Layer 3 of a small transformer language model trained on English Wikipedia (17 layers, counted from 0, width 64). Numbers have three digits each and are written without spaces.
A neuron's activation on a vector x is squared ReLU(weights . x), where the dot is the dot product.
The model reads these tokens: " primary" " coach" " Vi" "ta" "ly" " Petro" "v" " since" " " "2" "0" "1" "7" "." " His" " involvement" " extend" "s" " to" " training" " over" "s" "ight" "," " including" " physical" " condition" "ing" " and" " " "ment" "al"

The vector x that enters this layer's MLP at each token. A number n stands for (n - 500) times 0.0072.
0 " primary": 759519485438468499851921294495780719402518561659454365595528363384348541412521510507705577553576592639371449542567582532562533644582311504537404389730619201469277679478497458760566576634413570
1 " coach": 518461565545417395573702690591766465516513496466265492300702563627511756736579587648547403160544658414357275570442680633454525427498467728643550425843546209475366511546493526751452483712615466
2 " Vi": 472211670459499442527621439476698521425433571797456321520571754548472544674452185597626675401324378282570619426411651294541324547439692539641646487564429726423167413575375622494341489373226491
3 "ta": 541218762444626417555557405413814762392522452485475477374576538385482443540330362580780522448196517449430694753562394630663323545627578465791622593584557520172589367379384652694448512482567399
4 "ly": 573217747473380399437534182540812498464323287490811505261644660334635484604496349350545639292506374427503543671517401805499302660366532596433580382490497538380313569503528422731545380472573510
5 " Petro": 435236558460429548603574354412862733431590626700330597356519563464543583485252145538471517624276609441443473368337611411792459368417462410788634660688572513270411504376473638467438598465310489
6 "v": 482451522488702611525572468630407724660500505712592512511524685490459394616374160547610370243641512725342562501558335684351397606517501581447638375932444482512228659507216490429308652365385416
7 " since": 514254519242373418493894453629796407493304359659430528499571765448413305537512410622601498450419344490384505248413493490370535354286479508478394405726611609681423529702428306687675519504605755
8 " ": 448507612288536442628529689577671672356526483620317336449512670459490296425758541579314368655422387238203645746425555575332463497350429551703450287436546637393422788362512587594388835564399565
9 "2": 488364582599824518476536348526566412376400542397239401355434624510387466478547410561439523543399332343506592803527405607384398631438289640622354530652661711379256973520281342649450601628390585
10 "0": 353391492572678414469540347433631607218474326325223351519592595521418481525459532711609482537474428533472659715538540746516561447533341589533423325565694761301431862510284318716536721746337537
11 "1": 385454551590525336554621192436388632269578411505319569404621740423372554580390502593594447528453449424402743721645403571515331513341360615472364429571510714485182820610344386687413642802275484
12 "7": 447457498706645355617616255501559569398581368539495602377421784471418492451478566611646467473614433353498648679538561618555368524348374621528408508777586746394381802614265277695427645887280385
13 ".": 686338598454636331334670528392661603260534555527723630490716526619494286501558562529553588213598588462340719883231520569410387615443363639612755444562642772400438682624555536520526504609483645
14 " His": 291358701181532582602591777547680617256448333608569281616488436591508647595430589478580587581533554389225448487456276448416407424317463684492555597564529459241293578513550341692706411425133475
15 " involvement": 516342508368653445584673161665671748540627410778369483287721595558550418656575490587383475379724353424451297669611606483506665495643314560748477432642502294583269492466602459694635471622260537
16 " extend": 544541604236499620412788417459696588672309535651302475284584712657538481449411381601589409319722531598438594478547384579452540544517354405605478050548690464743143633374481453403546576366409479
17 "s": 467477563406569647451204338634942778442618323539571414413660581593617407647598391508608530311540470573396519760400395649376306370266262324479599449696528333383455651522308430405535595624357430
18 " to": 494401584418432368667627471575749562540369252660487366600601619528440346605711471408545496316288594733417428391462352633553588347344278583451562639374910785390302622599449594629728520664360571
19 " training": 470491513334491530721724348459813837521565433576430456435579611521651606572467551674382468525475508533371440654747672542475552364661280474637411420650577231603203498372470369670716357760299326
20 " over": 686414337341449438355745273581781529537287371636517265438677676381522358546531659567525739369570570494375490561318639542392488372508501238236559532485719581716228667394615618523721586540472617
21 "s": 473468529393560630408246351626946772422654359498593382389657541591635411665566379525646570346509505562414492704434387671355311349243249323432643433757525340424491663488388498430556623613333442
22 "ight": 534363678193652464635524445484563512670750380347358502441736691460644753691361465507515512340773619312330460596493514724535210468677493310606628458539640551567337639476543460751616671613449338
23 ",": 719251500351622371692429411651840460363619481519477495299450701592425375523639480410697496496390690506234461695531403443428592557381485500410785326536548730591243553534466416648763502745457720
24 " including": 477358548138522438635687429526665613403366436679465420425583734548455403481701538246854462254374775505331405604418491636339477352413569617563387472472586409449356597591306357630632461686259326
25 " physical": 565530548195546453695681439352859489650615505580472403480542368469556548475387488482520603414487547305491519479617521667504609542529233573457399478701754255412105567416584406818632549615196659
26 " condition": 622540613353634388448770366590829601624652603688455549278387458600513513712522413643498507363605621212509454495460486600465638610598415279799620430784735408472404515689350601776579581678450456
27 "ing": 437521502502587389758591331237798671431592301461530253407706707263718446671570376405555492336482545387486564485511381750394371393568434225451453515617529428456422598530479288603822557668257480
28 " and": 634385446363435522641678402490754544430375560483595332614483885518612471496592545310733420398351481405418513520446441561625337519228369652350675427509823578527376700564213505753737536651378629
29 " ": 540491586258459465590620676564727674393466530610419335426465667385433299521784421652342328585363454173215590774383576623419419511414432520709433355462540576444295691335552595543390849550407550
30 "ment": 456656614520713602685637418602734554609671482580563539424621740473759598698526485469665651259472502405539505655492572548372440702544194351585612449773752410504536577546395473670721708582218314
31 "al": 520489645211614566813526413432738611635484460415662544381538695327491712664375384437580448424510588544307692574441400659576155454406436328418462486832398390402417572533286386810600625430341542

Each question shows the input weights of one neuron of the MLP. A number n stands for (n - 500) times 0.0014.

n198: 708405360594535725485540423473190345661537442371526479502545442530351427492528507395510539736321445601401560601502409576403566522365548556450382599539496488537651372618524452665270530820342582
On which token does it fire most? 11 "1"

n114: 530590545498481575388444542515453495478601509570539520594505392432562486386560536460444452521468518525518404514497502477579478527409526425457439512493527501435430517610522428546607513451441507
On which token does it fire most, and how strongly? 14 " His", at about 0.54

n192: 462621522544479479459592608450197448387401431449458568422493419644574518403491606330654587517598437599531407453499490361630577544431563542563429369384581398427401658488363505442403602508417645
On which token does it fire most, and how strongly? 16 " extend", at about 0.64

n106: 615481360661595697365425539436528502467559534594665628492586374417554311344402565588566417491480578393517483515423499323500436574537334320541379372114398629591541613478524338515431460309534570
On which token does it fire most, and how strongly? 13 ".", at about 1.3

n107: 487375635479577390533418496616594227335566519532508474553259494511408601579477675535496513623607479569363626540560495728456685504495397593457545576198421572534709453391431594489552256530626364
On which two tokens does it fire most, strongest first? 23 ",", 14 " His"

n80: 492515606612360417445470414614498275521558506393518425484379543455503418526410561578478551492563496531495565537467488550380580502471365674428539571514520536450528343462541604433622459463508313
On which token does it fire most? 4 "ly"

n246: 516571603446461643326430546479369353631681599374556373556457520477384271520440597488396531505374463432600445483427403612477569550347451489539473459392519476552441369491434394338480558716569430
On which token does it fire most? 29 " "

n1: 305529397560478637554479733442498533368365481334543482459374303332538566477568562727687507665503347724672531665520562456454724342548442432370519524412513842519713508500582294581469533409660694
On which token does it fire most? 10 "0"

n187: 561443484603482499389497590602624515459636605474561730595465407524484390408468472453514535520540400559470372489478486445482566516432638527328381278432438537528472590528464512503459481546531572
On which token does it fire most? 23 ","

n33: 478492429471538507485484480502510473530561493541546543506465497461409460468531569503509485490476444517493522510499437508494488526526461458487478493445478463505498475514535466459518404508449503
On which two tokens does it fire most, strongest first? 15 " involvement", 23 ","

n119: 431731506426497467575497384471338455701555473216408379618380604533349385448598587508181553480420568543717592429328283660334537680415490471591571469392334413538495493668468514493644449546532474
On which token does it fire most? 27 "ing"

n52: 419602689459499277387554492500557403469528590479308427608354478501578612533493569586502425550480511554385477367637578637493482647528464686458324556570365558410761535465480453328592349501598413
On which token does it fire most? 1 " coach"

n203: 554449464576495507492482535548528515438483488517449613502497503519459492514490490502608536518543556528440404535522512500640521425462532424432451443453414484492500484438546476533543506477575502
On which token does it fire most, and how strongly? 23 ",", at about 0.64

n112: 471498536648491383521491560672458507408493498438437644563489479530475413489537559542380412664627406563423329529659622523590650505437510579503403518567445390438502476358483463553519464517505440
On which three tokens does it fire most, strongest first? 15 " involvement", 19 " training", 1 " coach"

n92: 565507495519547536527505489429534466501505469477513539499502505497558503521591471548474449502503526490495467485495459531499514500464562448446404496498437525495485503468510508499486500498509527
On which two tokens does it fire most, strongest first? 27 "ing", 31 "al"

n9: 512586541465461449428439429444453472514483548467472541410526482495518526486588553520415507561401461498497401464451593503485538539547434497481499487438527478557556476615505508507498512506520457
On which token does it fire most? 26 " condition"

n182: 550486423535501504463544503484486383499469560503530535509516459447475474491444491493520543524508503482488577550488408553527480506458562568448491527457443513546542558489514562481524503469538474
On which three tokens does it fire most, strongest first? 13 ".", 4 "ly", 20 " over"

n206: 580537582448453358328341399753299330443410456517592517539417681523671498338509413256272441671510577346367403372587659550498651522577618587360459418377493367485614426538432443461483718692494465
On which token does it fire most? 8 " "

n10: 416542558562555543434534571507429441509512567457496488516463470506494471416500473488519566487456512490452433540550521576513506635508515436486513498523421489591465460535608434635556498462507494
On which token does it fire most? 30 "ment"

n250: 380530460486433525476438447503576397565474418421402350602433546441735433502425448533514455527545642431536569519425510425629556339601548571521516565469533522467500451555404523541495635347623514
On which token does it fire most, and how strongly? 5 " Petro", at about 0.82

n19: 568536360478479511485354614445401559559403553615625530522441516414430419454611440451603555589429517656539479525450392468525341539527479472499327500476452416531403511756409473500511564475490599
On which token does it fire most, and how strongly? 6 "v", at about 1.1

n67: 554574516538543487487549445539491501522480397489555520526487443566490500447516529495464409494455529502519452498551554496468456498453491491502456550511515484431549504434516550527479463568492486
On which token does it fire most, and how strongly? 12 "7", at about 0.14

n115: 488552428540447525483642545589511451501519481451634507559575418420587483402370481567441545544524420543438489615536469497586450534564684572494464557450453552428544453592370514461467460593583549
On which token does it fire most? 3 "ta"

n221: 416560479532609499545449460685502443554528481448508438506251545391533498694429601524374493478565615582560639520597526456440523536532561762578515511483421590538643587334344677475552506509449338
On which token does it fire most? 6 "v"

n53: 690510590639494357441421406361403368437445549472518501522441321648381480377526463611548401685550407515463255428403538487375428292496748640427403410471389263315607670573355308524637530485686674
On which token does it fire most? 7 " since"

n238: 473557481460434465436452524531432463480421461523486512444503509580596489416494365508582525573520564541412458393452537493502484595495452540531461461484433546454474430563511510536480537503467513
On which token does it fire most, and how strongly? 2 " Vi", at about 0.19

n69: 537549433689427381465459411546445398522578567621415588489476533536320637537380667448440560641579435498451596661620367391695547513446381511324379556402485681624608395322511514565539408449510491
On which two tokens does it fire most, strongest first? 11 "1", 12 "7"

n210: 473547488582479471466532571414497440505441492534464448492504491584494516522434607513461432560500615476507404524497548507537529467480475480466485585529400528562471457515490519572488471513582501
On which token does it fire most, and how strongly? 1 " coach", at about 1.1

n251: 471515555429517567495472517586480535467439520470466456523520535573493502510628524563436552581508450537497545473491547402378541476534465591412493487584474530384622433442497534506471486585489510
On which token does it fire most, and how strongly? 8 " ", at about 0.96

n131: 621129385761457312488395405486479439399465425472501372524394590630449639767549846644493498704595662464675408376387464427496683104600417698367425518450496492592733489208346726448500462465458452
On which three tokens does it fire most, strongest first? 20 " over", 10 "0", 1 " coach"

n189: 634278650530495307474504415529355462353530422229537450699412502480565434532575604390591386649386723541542349392536546316330809559566620569370365489644483488605636493168394342357465678558541518
On which token does it fire most? 23 ","

n134: 509456513414476635493563464555419410625566517463633431622530386335535467381544481616616410595469523405736370482480409537365588536439653535527261461391506579455412533453341400484509590623551454
On which three tokens does it fire most, strongest first? 24 " including", 9 "2", 7 " since"

n133: 455663465544477481395534558607411414365443403383425547460613378549610430561522511484481541608515528548309315466532578476522557570533533576436400496571444427377474468508531541597440567473439407
On which token does it fire most, and how strongly? 1 " coach", at about 2

n38: 462527456575558523597354494547278538253374302551574625601551610543586633492453662587451433468516359565579484608679488537506653353500549521424453617524540271564545498397518545380488527637494458
On which token does it fire most? 19 " training"

n95: 578445469525595659442381556636473448319379468446516462380463470256511430465553576635498377455440414532495471572627436525639530492479490570497508491470504414629618497570609559359503296494406421
On which three tokens does it fire most, strongest first? 21 "s", 4 "ly", 17 "s"

n109: 449452452593481516415492531500545482466474501534524508482451536543498533506519528520491516528493482466590460468529482504451543448463565529501456432468461529456525518462511532523519513497465516
On which token does it fire most, and how strongly? 2 " Vi", at about 0.11

n25: 488397425428448377465464555472245223414454700427575526530526368588587503570679450635505435503417557435465286592410612499451426542405489613345364359527562483508483377389373477598383442574569446
On which token does it fire most, and how strongly? 1 " coach", at about 2.6

n26: 220391473425647489459628650527581521439671702443476447697451386394368590226498655619662693552583624606601535537718457450466601495418505491509352457416378396585575700539544495447456328607585462
On which three tokens does it fire most, strongest first? 0 " primary", 14 " His", 10 "0"

n13: 488537513504501483499497502535511505489472505505541488509477529508516490489479470522511530529486527531531508488487512503515500488532519510510526505522487480483512493494522540510516483509509499
On which token does it fire most? 3 "ta"

n2: 331550408456632467553451482485352583382455484368472609313430591526471486383503608389405442563515443577579457413515425483479666559453536615372474510704479430627530424543667445393392435642421630
On which token does it fire most? 12 "7"